Layer 10 of a small transformer language model trained on English Wikipedia (21 layers, counted from 0, width 64).
Take only the direct path to the model's output, skipping the later layers: a vector added to the residual stream pushes a token's score in proportion to its dot product with that token's output vector.

Output vectors of the tokens that the questions are about. A number n stands for n times 0.051.
"{": -13 -34 25 14 38 -35 18 56 -39 -43 -48 11 73 -24 -50 -14 -28 16 3 -29 -12 16 -21 -36 -23 -15 31 10 -19 22 -12 89 39 25 44 -38 95 -14 -23 -51 13 -26 48 19 -8 -13 33 -42 12 76 -33 20 42 -26 -19 18 -17 -1 9 -1 4 -78 24 -58
"azine": 7 -28 27 2 -5 0 2 21 2 -15 -8 -3 20 14 -19 -12 -12 -2 -10 2 -14 9 7 -34 -9 -19 6 4 -23 25 5 12 8 22 0 -6 27 -11 -15 -24 17 0 12 10 -16 2 13 -11 15 33 -8 12 12 7 -12 -14 -5 15 1 -22 1 -10 2 -8
"gl": 12 -19 2 -3 11 -35 5 7 -7 -10 -11 5 12 5 6 3 9 8 -8 -6 5 -4 -13 -3 -3 -19 -6 2 -1 7 -4 8 -7 11 0 -9 16 10 3 -9 13 -18 -3 -7 2 -5 17 13 -4 16 -11 1 15 9 5 8 14 -5 1 1 0 -14 -6 -7
" chronology": 4 5 36 11 15 -9 3 20 8 -32 -6 -1 7 6 -30 14 -1 18 -19 3 -25 -2 -28 -30 3 -3 -21 0 -5 12 -15 19 -5 -3 -18 -27 12 1 -9 -14 4 18 -4 44 9 -19 1 -15 10 34 -31 15 7 10 5 29 -12 5 -3 -2 3 -13 39 -26
" Ge": -2 -6 3 11 -3 2 10 4 2 -5 -2 -1 11 -5 -2 3 2 12 -1 -2 -14 -15 -5 -10 -8 -7 -1 10 -7 1 -5 14 1 7 -5 -14 -2 12 14 -4 3 5 2 -5 -1 -14 3 -4 6 2 -9 8 -2 -9 2 -7 6 -7 10 11 0 2 6 0
" was": -4 -4 -8 -9 -4 -6 -2 -6 -9 9 11 11 -22 0 -4 -3 1 -6 -13 12 9 -6 -8 -15 2 -6 -8 12 -8 2 4 4 -2 14 1 7 -2 -4 0 4 6 4 12 -8 11 0 -14 -17 -5 4 -2 -13 8 14 22 12 -11 3 -10 8 0 16 7 7
"Population": -40 8 31 -9 22 2 10 3 -6 -18 -23 -11 4 -8 -12 -39 -3 7 9 5 -5 -8 -18 -17 -5 -1 2 -4 -3 -17 -3 23 -14 1 27 -19 25 7 14 -17 7 -9 14 25 -5 -9 0 9 2 42 -19 35 32 -28 -1 33 13 -9 3 9 3 -37 3 -12
"umed": -9 -11 -8 0 20 -26 19 18 14 -12 -12 8 0 7 -12 -2 -4 -9 -7 5 13 5 -20 -15 9 6 13 26 3 4 -2 19 -10 5 -1 -10 29 -5 -9 -15 -8 4 11 -8 -5 -15 2 -15 10 16 -6 -8 9 -14 5 -2 -10 -4 9 -8 3 -4 24 -7
"p": -13 -34 26 14 37 -36 17 56 -39 -43 -47 11 73 -24 -50 -14 -28 16 2 -29 -13 16 -21 -35 -23 -15 30 10 -19 22 -13 89 40 26 46 -38 93 -13 -24 -51 13 -26 48 19 -8 -13 34 -41 12 76 -33 20 43 -26 -18 18 -17 0 8 -2 4 -77 23 -58
"<": -13 -33 25 13 37 -36 17 56 -39 -43 -47 11 73 -24 -49 -13 -28 16 2 -30 -13 16 -21 -35 -22 -15 30 11 -19 22 -13 88 39 26 44 -38 93 -13 -23 -51 13 -26 47 19 -8 -12 32 -41 11 75 -33 19 41 -26 -19 18 -16 0 8 -1 4 -78 23 -56
"though": 23 -6 -21 15 9 -27 -2 13 -10 -5 -3 7 16 -4 -9 6 0 7 -7 -2 7 2 -20 -20 -10 -6 -1 18 -13 2 3 -6 7 22 10 -27 39 -6 -23 -9 0 -8 40 -6 -10 6 0 -17 12 38 -27 0 32 -16 12 9 -8 -3 -4 11 0 -46 34 -23
" Silver": 2 -5 10 14 -2 -4 10 5 1 -4 -1 -6 25 -3 -6 -6 16 0 10 7 3 14 -4 -8 -11 -11 -9 1 -15 15 -21 17 -4 -4 -4 3 -2 -4 -5 -5 5 -16 8 5 -12 -7 3 -12 -1 10 7 16 11 -12 -17 11 -16 5 16 -5 0 -10 3 -2
" Succeeded": -18 -8 3 14 8 -14 -15 41 -14 -20 -5 -17 5 1 -14 9 20 13 -3 -2 10 16 -3 -13 -1 -2 10 28 0 10 -32 36 59 -18 0 -17 16 0 -24 -19 4 4 23 6 -16 -16 -17 -5 21 8 -35 -5 17 -29 7 30 -2 5 -6 -34 1 -14 20 -10
"dom": 20 -13 -5 3 12 -1 -11 29 -17 1 -14 23 10 1 -20 -3 -19 13 8 -8 -2 8 12 -3 -25 -16 21 -7 -11 -4 -7 9 -16 -23 19 -10 15 -2 12 -14 14 -15 16 -24 8 9 14 -2 12 18 -7 1 18 12 16 -2 0 -3 -9 -11 1 -17 13 -26
"known": -5 2 -3 21 26 -22 5 32 -8 14 -17 -14 14 8 -18 0 7 7 -9 -16 -10 19 0 -26 -28 -20 6 26 -17 0 3 -2 3 -5 6 -17 25 3 -7 -5 -1 9 44 3 4 -10 6 -23 -5 14 -26 20 27 -18 2 -12 6 12 -15 -6 7 -8 17 -26
"0": -13 -33 25 15 37 -36 17 56 -39 -43 -48 10 73 -24 -50 -14 -28 16 2 -30 -12 16 -21 -35 -23 -15 30 11 -20 23 -13 90 39 26 45 -38 94 -13 -23 -51 12 -26 47 20 -8 -14 33 -41 12 75 -33 20 42 -26 -19 18 -16 -1 8 -2 4 -76 24 -58

Output weights of attention head 1. The head adds the sum of these rows, row i times number i of z. A number n stands for n times 0.0037.
o0: 21 -2 4 -31 -24 40 -13 -19 40 -26 9 30 2 -35 -5 48 -30 -4 -31 -14 5 -38 -8 1 -1 40 10 -5 44 -2 -5 18 36 -24 -5 32 -29 24 31 38 21 -6 12 -25 48 -50 -10 -8 11 -15 -1 -61 5 25 1 -46 -18 -23 19 2 7 -6 2 -9
o1: -22 -10 5 1 -10 7 36 -17 2 17 -47 19 -42 16 0 -23 26 3 20 21 9 25 -9 9 -11 18 -25 -23 -4 -12 12 43 -17 -8 -9 7 -1 62 13 -26 30 -11 21 -53 -39 19 -15 3 -9 28 -14 -7 19 -22 3 -22 34 -9 32 19 15 -18 -14 -33
o2: 40 19 28 -43 -27 -11 60 -5 3 -24 -15 7 -13 0 -13 54 6 25 9 -5 -12 -19 -20 13 -7 37 16 -1 10 28 -2 -30 73 -16 -23 17 15 -20 -8 -63 13 0 -28 7 6 -11 16 18 -7 43 5 -27 -33 -12 -83 -22 33 -22 43 -11 -32 5 -15 33
o3: 4 8 0 -51 -20 -8 -7 40 -30 6 -10 -5 -9 -13 -25 27 41 -24 -46 1 24 6 33 28 26 27 25 -6 -8 -15 -31 -33 30 6 -3 29 22 -19 -6 -2 2 -8 -1 -2 5 -30 -32 31 -6 29 1 1 -19 -6 7 -1 -19 -3 3 9 6 -11 10 3
o4: -22 50 21 -17 -53 -20 8 5 39 11 55 38 -48 11 9 5 17 28 -4 20 2 12 -23 -6 -41 51 -8 -7 11 19 -33 -5 28 -55 -3 4 12 25 -22 72 12 -33 -19 13 -2 -17 37 -6 -46 -20 30 -50 2 -28 6 -12 -39 -19 -1 34 -6 -16 6 -4
o5: 19 44 -22 -51 -47 70 -1 0 25 -40 -19 42 29 -7 -37 -2 -4 23 6 -37 49 -3 -39 37 -7 34 17 -27 29 7 12 -26 23 -22 -10 23 -4 2 -40 54 1 5 5 45 59 16 18 -5 -26 -36 7 -55 -4 18 -3 -48 -36 32 -34 -51 -38 12 -7 29
o6: -26 6 26 34 -38 -21 38 -1 -11 17 -14 7 20 2 31 27 21 -5 -6 -34 -30 12 26 -4 -18 -17 -32 24 16 -1 -15 -14 -13 11 10 -9 -17 35 13 -25 28 -5 -25 -2 -11 28 27 17 -6 21 -13 1 -34 3 -4 -60 10 3 8 -21 -7 -10 25 12
o7: -25 10 -27 -44 19 18 30 -20 1 17 8 5 -25 9 -10 -38 -42 -7 -32 40 -9 -9 2 27 -3 22 -35 -16 22 -1 -14 -15 28 5 56 -25 18 -8 15 -3 -37 -11 11 -5 -29 8 -32 14 52 -18 -3 -9 3 37 5 24 -8 26 10 -33 62 -4 -18 18
o8: -15 -72 -14 19 19 -24 -6 -29 41 12 -32 -8 39 -18 29 0 56 42 -4 -22 23 2 1 -15 11 -34 -76 10 5 -11 3 -4 -30 22 -49 4 -15 -11 -10 4 -2 -5 -41 4 -31 16 -5 -4 25 3 29 26 11 -19 42 -1 35 -19 41 17 36 13 -43 21
o9: 32 -14 30 -16 -30 -19 4 38 -32 -4 -5 29 6 -44 -22 25 17 9 -4 11 0 -21 -6 -13 -21 -2 35 8 -50 -9 24 22 -4 -33 -30 29 20 -4 4 27 28 1 -11 -31 44 -22 2 21 -3 28 -4 -41 14 4 8 -22 -6 18 -32 4 37 3 -2 -28
o10: -50 -60 -21 25 2 -6 21 -8 14 62 -1 4 11 11 -20 25 -3 8 14 -8 21 17 -7 -58 18 -24 -25 31 -2 6 -8 19 3 7 -28 14 -7 -14 3 -43 26 46 42 0 -24 -22 -21 -5 -8 19 3 63 -10 -24 -46 -18 29 9 -32 2 43 46 -54 -4
o11: -20 4 10 -46 -29 0 24 -24 27 -22 -18 78 -12 -3 11 21 -17 29 42 -14 26 -18 -6 -19 -19 -10 -4 -39 31 -7 20 39 -6 -4 -16 0 -18 -2 -50 66 11 -48 -14 -4 -14 -15 -9 25 4 48 4 -39 16 -22 0 27 -1 -3 13 -37 57 8 2 -3
o12: -6 -10 19 0 21 -11 13 -37 28 4 -5 -50 39 3 8 -53 -21 -13 16 25 -12 9 -31 33 1 -1 19 -18 4 -2 35 -48 6 24 -29 -45 -7 17 -19 58 5 12 2 -22 -20 35 23 21 10 -6 -40 11 -4 3 -57 10 19 39 3 7 36 -8 -18 -23
o13: 30 1 -13 24 22 -8 -26 -8 -42 13 -40 13 18 0 -9 4 -8 -27 27 -25 32 30 -31 95 0 -1 26 -30 42 -2 -22 4 18 39 6 -45 29 4 -28 -24 39 -26 16 -10 3 -7 28 -3 59 -1 -24 32 24 16 -8 -13 -25 9 -41 -44 -56 -12 -41 -3
o14: -1 -31 0 -18 34 4 49 14 18 16 3 -5 -9 16 -13 14 5 -24 7 11 8 38 43 -9 -3 -39 -39 21 18 16 -28 38 33 4 -11 3 -43 44 -28 33 -3 18 -24 19 -13 -25 -19 -27 -44 -12 -37 -13 -6 11 -12 53 -14 -22 5 -40 -19 5 -10 38
o15: -14 -15 27 17 25 3 8 -9 27 -8 3 -52 -8 36 -27 -65 10 35 17 27 -16 -9 -20 -18 39 51 -21 46 17 15 -32 -6 -3 35 25 -19 -3 -33 -21 -13 11 4 -10 19 -13 19 -28 -11 -29 13 -20 12 -42 23 19 -25 -7 29 -3 3 -7 33 -36 3
o16: -14 18 -1 14 -5 -56 28 -1 41 -8 26 -1 7 -5 -17 37 -2 40 -5 47 -19 -39 32 -7 6 -28 -28 29 -26 -4 -23 1 9 -34 -21 5 0 1 18 -21 22 -37 -26 -31 12 -50 -12 30 23 1 9 -12 -59 26 -21 27 -9 24 21 -46 72 18 0 27
o17: 13 -2 14 -49 18 -30 9 -30 -24 -15 -7 29 -10 2 27 -9 -12 -16 -42 8 -3 -31 -4 23 6 -9 -1 -17 -27 10 -9 -17 19 32 26 -8 -12 18 35 -26 -17 -28 0 9 22 17 23 17 -28 21 -6 -16 14 6 26 6 -51 22 0 45 21 12 -9 9
o18: -5 -18 -2 6 -5 -6 -18 -1 1 28 -18 23 -26 9 -39 -7 29 7 -2 12 20 -28 -1 -60 65 -29 -36 27 10 0 -33 -14 4 -7 27 -31 -4 25 34 -56 18 -7 -18 -3 -4 19 -85 24 16 65 41 -25 -26 6 9 72 19 -40 17 -23 52 9 -3 -10
o19: 29 -23 26 -16 -8 23 6 -12 0 -15 15 -21 -82 -24 -22 -29 30 65 -4 9 35 3 -11 -8 -27 20 -26 12 -31 -7 9 42 6 -3 -26 23 -17 35 18 -36 33 -1 -20 -3 15 -27 15 -21 -7 -1 0 -9 6 26 -31 11 53 -29 41 -46 26 -10 2 27
o20: 40 -25 -26 23 20 3 6 26 19 -15 11 -7 3 -15 -21 23 74 -37 -33 26 -9 -42 -6 -19 9 -22 -41 -3 30 -6 5 20 -58 13 -58 -16 5 -18 -2 -29 -6 -41 -18 -31 -26 -36 49 24 -22 69 14 17 30 26 45 48 -3 5 -7 -8 31 -4 -15 15
o21: -7 -33 12 4 -28 28 -17 2 6 14 52 54 -11 -1 1 0 23 18 10 -27 -13 -27 10 -25 -4 8 -50 -51 3 -12 -12 20 8 31 10 -56 -65 -6 1 -8 26 51 -4 30 -51 -9 -26 40 24 25 -31 18 -19 -3 -26 25 88 11 -35 -22 34 -17 -6 5
o22: 6 -6 -36 17 -13 21 37 6 26 20 31 -35 15 -14 -12 -5 44 8 -8 21 -33 5 -11 -61 8 -19 -40 29 -4 6 28 7 -18 11 -39 27 -27 -5 23 -45 -14 -44 -42 19 -68 23 20 9 -17 15 -33 65 27 -29 -39 32 25 -13 -5 10 30 54 10 -2
o23: 17 9 53 12 16 -10 -27 17 2 35 -2 -43 25 -24 -4 -10 22 1 39 -24 -2 11 20 -8 -1 25 6 64 3 -41 -9 -15 22 -13 -8 16 13 10 -19 4 30 -17 -8 -6 26 12 -51 8 -20 8 -49 12 51 -3 -23 35 39 -37 -11 -41 -48 -40 -4 -35
o24: 14 -50 -21 35 5 7 10 -23 25 6 -15 -15 -3 14 -11 -9 75 12 23 -3 -14 -30 29 -49 32 3 -26 10 5 -18 -35 44 -56 -29 -30 48 -68 16 40 -29 -1 -23 25 16 -31 -13 -34 40 13 71 -33 24 23 -4 -23 5 33 11 -6 -9 25 16 -16 -14
o25: -24 -18 -8 19 44 22 18 23 23 40 -15 2 -18 -33 -2 12 -3 -7 55 7 -15 36 -23 1 -35 2 -3 -3 27 -15 16 -37 -11 0 31 16 38 -5 -57 -45 3 9 -11 18 40 26 5 -7 0 34 -28 -9 11 32 -9 -16 -20 -15 -20 -20 -41 3 12 -52
o26: 0 29 -9 9 -21 17 -37 -9 -10 23 25 21 29 -15 -25 0 27 -2 1 12 -1 29 -67 18 39 -10 5 -31 -15 53 -20 -37 31 -37 1 -5 -34 15 -1 49 12 12 -39 -15 -32 46 -5 1 14 8 10 -41 -7 -12 23 -22 -16 -2 -13 11 9 23 -15 20
o27: 2 13 21 -6 30 -29 -34 26 -12 14 -17 33 18 26 -9 -44 -2 -28 15 -26 44 16 -23 10 13 16 -11 -24 15 -6 9 -16 45 -7 0 -42 43 34 -11 7 10 10 32 3 4 36 -14 -3 -18 5 3 -10 28 -8 11 11 27 1 -59 -3 -62 -47 -70 -8
o28: -11 2 -8 0 19 34 4 -43 20 35 13 27 9 -10 17 17 20 10 -2 -30 18 4 12 -18 10 -11 -12 25 -64 2 -11 -4 -26 -6 -15 -15 -50 -34 -35 -5 3 50 15 14 -6 4 19 -45 -37 24 23 29 45 16 14 -9 -40 31 -4 -70 55 -11 -37 20
o29: 18 43 -39 -29 -36 12 36 13 47 -44 -29 64 -7 -8 -5 47 1 33 21 20 39 -64 -15 36 10 8 -45 -36 -34 -39 -10 -22 24 24 10 -21 -19 40 -19 -16 15 -3 1 -38 15 -46 -47 -11 8 -1 -12 -40 17 7 -1 38 8 -1 21 4 9 6 54 -14
o30: 42 -3 -7 9 -42 46 24 -13 11 18 6 11 0 -22 5 37 12 11 -4 10 -75 -14 19 6 -42 3 -32 14 17 -14 -9 23 -24 -17 8 -5 -33 -34 9 -15 11 11 -9 18 5 5 -6 20 -2 -19 11 -19 34 6 16 22 -35 -10 33 3 11 -2 -19 -32
o31: -2 25 -5 0 26 -11 14 -25 17 -25 -1 9 -44 -9 17 9 4 84 8 -2 2 -14 30 -8 24 51 -30 23 -28 -20 15 -37 -39 -57 -13 30 -2 -23 21 -14 6 -29 15 -1 -33 -15 -12 3 22 8 22 -2 27 -23 12 11 9 -31 1 0 10 -4 10 2

Each question shows a token from some text and the vector z that the head gathered there. A number n stands for n times 0.023.

" his": -15 13 -38 -17 5 -10 10 -1 16 6 19 -2 -19 0 -18 -5 39 -3 25 -6 14 -40 10 -10 0 16 -4 -16 -5 15 -3 -14
Pushed down most: " Succeeded"

" season": -24 3 9 -17 -13 -11 4 -20 21 3 46 10 2 -5 7 8 24 -8 14 -5 29 16 31 -4 14 -2 -8 6 17 13 10 -22
Pushed down most: "dom"

".": -24 -6 -6 -2 -21 -31 -2 2 16 1 19 14 7 6 3 -10 18 2 31 0 21 28 12 3 16 -6 -4 5 20 11 -4 -1
Pushed up most: "Population"

" at": 12 4 -7 -9 -2 9 -19 5 -8 3 20 15 -8 1 11 -15 5 -4 7 3 -4 -1 9 -14 20 1 7 -7 -3 3 -7 -8
Pushed up most: " was"

" July": 5 3 15 -13 -1 -22 10 -24 -1 11 15 2 -4 -6 15 0 4 -1 7 36 22 18 14 -8 13 -14 -11 -12 -1 -19 -2 -22
Pushed down most: "though"

" her": -22 8 -21 -12 -5 -43 20 -17 3 9 54 -6 -17 -15 -10 -24 31 -7 22 -19 7 -11 38 -4 15 17 0 -36 4 5 17 2
Which three tokens does it push up most, strongest first? "known", " Silver", " Ge"

" She": -25 -7 -7 -7 -12 -23 -2 -5 12 0 8 10 16 8 -6 -25 20 0 22 -18 11 17 1 5 1 4 5 5 7 28 8 8
Which two tokens does it push up most, strongest first? "though", "Population"

" made": -6 13 -12 5 4 -7 -15 18 -4 -6 22 17 3 11 12 6 11 -4 22 -13 10 -6 -5 0 10 -2 -7 7 18 4 2 -21
Pushed down most: " Ge"

" vocal": -41 24 7 -8 -2 -35 13 -35 44 25 37 12 -32 -22 -8 -29 15 -14 30 21 37 -6 23 -27 33 -16 -3 -13 19 -12 -4 -4
Pushed up most: " Silver"

" let": -3 17 -6 -12 -1 11 -1 -35 8 12 44 32 -15 24 0 -27 2 -20 19 -29 4 -7 15 0 27 15 21 -14 19 29 34 -28
Pushed down most: "Population"

" Jean": 10 -12 26 28 46 -10 -3 -18 -20 15 31 -15 -23 -6 -19 -15 6 -24 -15 -2 -3 -49 31 -6 -28 -17 8 -35 -17 1 -5 -8
Pushed up most: "umed"

" a": 0 -2 -15 19 32 -11 9 4 -9 -7 -4 -33 -15 -13 24 -11 15 -3 -11 9 3 -26 14 28 -7 0 -31 14 -23 -7 8 16
Pushed down most: "azine"

" Reg": 10 28 -9 -22 -25 17 -19 -3 4 8 -20 -1 -2 30 7 -51 -11 0 1 10 2 -54 -1 9 11 -19 15 -3 10 31 27 -6
Which two tokens does it push up most, strongest first? "dom", "though"

" M": 30 2 -12 -23 -2 5 1 -16 4 0 -2 -18 -16 8 -7 -36 6 -19 2 -3 17 -3 3 -25 3 3 29 7 -35 6 -9 4
Pushed up most: "dom"

" November": 24 -8 29 -15 -7 -5 17 -27 18 17 38 24 13 -7 4 -22 8 -7 5 24 2 37 7 2 6 -7 0 -10 12 -18 3 -20
Pushed down most: "though"

" with": -14 12 -12 1 1 5 -2 10 0 -2 16 3 -8 -3 12 2 19 8 20 -7 7 -9 -2 -17 4 4 3 3 10 16 -6 -14
Pushed up most: " was"

" home": 1 -11 31 7 17 -6 11 3 -2 7 39 -2 -19 16 28 18 31 6 9 16 23 26 4 -10 20 -6 5 7 12 -20 10 5
Pushed down most: "though"

" Mar": -9 0 3 -5 0 -18 4 6 18 -1 16 19 -10 -40 15 -10 19 -10 -9 11 1 6 32 -25 -10 -34 -25 -36 -4 11 8 -20
Pushed up most: " Ge"

" professional": -23 33 -7 -6 -7 -48 31 12 29 16 45 -2 -7 -11 19 -11 51 -11 15 25 26 -8 13 -15 32 -18 -21 -25 15 -12 5 -20
Pushed up most: " Silver"

",": -1 -5 -1 -7 -3 6 5 2 6 5 9 25 -5 12 4 -24 23 5 3 4 25 14 13 -8 7 -3 -5 4 18 8 -3 -11
Pushed down most: "known"

" August": 24 -14 31 -6 3 -7 -4 -21 -10 18 1 0 -3 0 4 -8 8 -7 -7 46 11 21 5 -13 -3 -9 -6 -17 -15 -11 -10 -14
Pushed down most: "though"

" H": 12 -7 14 -1 -1 -10 0 -22 45 -11 -2 1 5 13 9 -18 14 -9 9 -5 10 8 14 22 2 -4 7 16 -27 34 2 7
Pushed up most: "gl"

"ount": -13 5 -2 -5 -16 -28 -13 7 20 3 13 12 3 -8 7 5 16 2 32 16 29 16 24 3 29 -5 -4 -10 6 7 6 1
Which two tokens does it push up most, strongest first? "Population", " chronology"

" G": 19 5 -13 -15 4 -3 -10 -23 14 12 45 -2 -30 24 -1 4 26 -19 9 5 10 -3 23 3 41 -2 12 4 -32 9 8 3
Pushed down most: "though"

"2": 5 3 18 -20 -3 -5 3 -3 20 -25 31 18 14 3 34 -4 19 -18 4 18 7 9 24 2 8 -22 -5 3 25 -1 -9 -11
Pushed up most: " Silver"

" than": 29 -17 11 17 22 -24 -13 3 -16 -5 20 4 -32 -14 10 29 25 24 29 -37 0 9 -34 -2 6 -8 -8 16 8 28 -5 6
Pushed down most: "known"

" five": -47 12 -10 10 12 -19 25 25 21 6 50 -10 22 -5 1 14 13 14 2 -14 8 13 27 -14 -16 -14 10 0 24 -33 22 -43
Pushed up most: "azine"

";": -4 -4 -6 5 -21 -16 5 4 20 -7 14 12 -2 -21 6 10 28 12 41 -8 34 20 12 7 38 -3 -9 -5 19 20 -10 -3
Which two tokens does it push up most, strongest first? " chronology", "Population"

" by": 2 13 -2 3 -4 -5 -11 -2 -11 -2 4 12 -22 -9 22 12 -8 3 14 3 2 12 -10 -24 8 1 3 -5 4 5 -7 -12
Pushed up most: " was"

" be": -5 7 -2 11 -29 -29 7 4 23 2 23 7 -4 -8 11 10 24 5 33 0 22 12 13 16 31 -9 -15 -5 14 7 -5 -1
Pushed down most: "dom"

" of": -9 8 -5 3 -9 -8 11 5 0 12 33 -2 -11 -4 -8 -8 20 -3 13 1 1 1 20 5 20 16 -9 -13 12 3 6 7
Pushed up most: "known"

" the": -6 -4 -18 8 -13 4 5 -6 2 15 26 -14 -20 6 -17 -3 9 -13 10 10 13 3 21 4 11 18 -9 -12 -1 -2 6 -3
Pushed up most: "known"

" ": -5 8 -19 -13 -47 -12 11 9 44 -20 49 3 -3 -7 31 21 4 -5 28 7 5 15 25 -5 31 0 -1 -12 38 -30 -10 -40
Pushed up most: "azine"

" for": -7 22 -1 -10 -10 -15 -3 -10 6 11 21 4 -17 2 11 -6 9 1 16 12 20 -12 12 -9 21 -7 3 -3 12 2 3 -10
Which two tokens does it push up most, strongest first? " Silver", "gl"

" reg": -11 51 -8 -11 -13 -41 -6 7 40 7 13 2 -29 16 33 -34 0 5 15 26 32 -49 50 11 50 -33 -9 -22 -7 40 43 -15
Pushed up most: " Silver"

" h": -10 11 -6 1 2 -18 3 -10 19 10 22 28 -6 0 2 -20 13 5 25 -12 12 16 6 -4 16 2 6 0 10 16 8 -7
Pushed up most: "gl"

" high": -12 25 -4 -7 12 -25 18 8 6 7 46 11 -14 -20 16 -22 23 1 21 -9 -10 -7 25 -3 27 -3 9 -22 24 16 18 11
Pushed up most: " Silver"

" High": -9 24 -15 -21 12 -38 18 16 35 1 43 -8 -17 1 35 -17 22 -18 13 23 18 -1 31 2 19 -14 18 -17 24 -1 25 -3
Pushed up most: " Silver"

"ig": -7 9 -1 0 -18 -38 -8 6 17 5 19 17 -3 -3 -9 -10 29 3 42 18 18 -1 -1 3 30 -16 -20 -11 -1 7 -11 17
Which two tokens does it push up most, strongest first? "Population", "gl"

" F": 29 -12 -8 -1 13 10 -12 -1 46 7 -11 -17 -8 34 9 -2 47 -36 3 31 7 2 -27 25 13 -37 33 20 -16 3 10 32
Pushed up most: " Succeeded"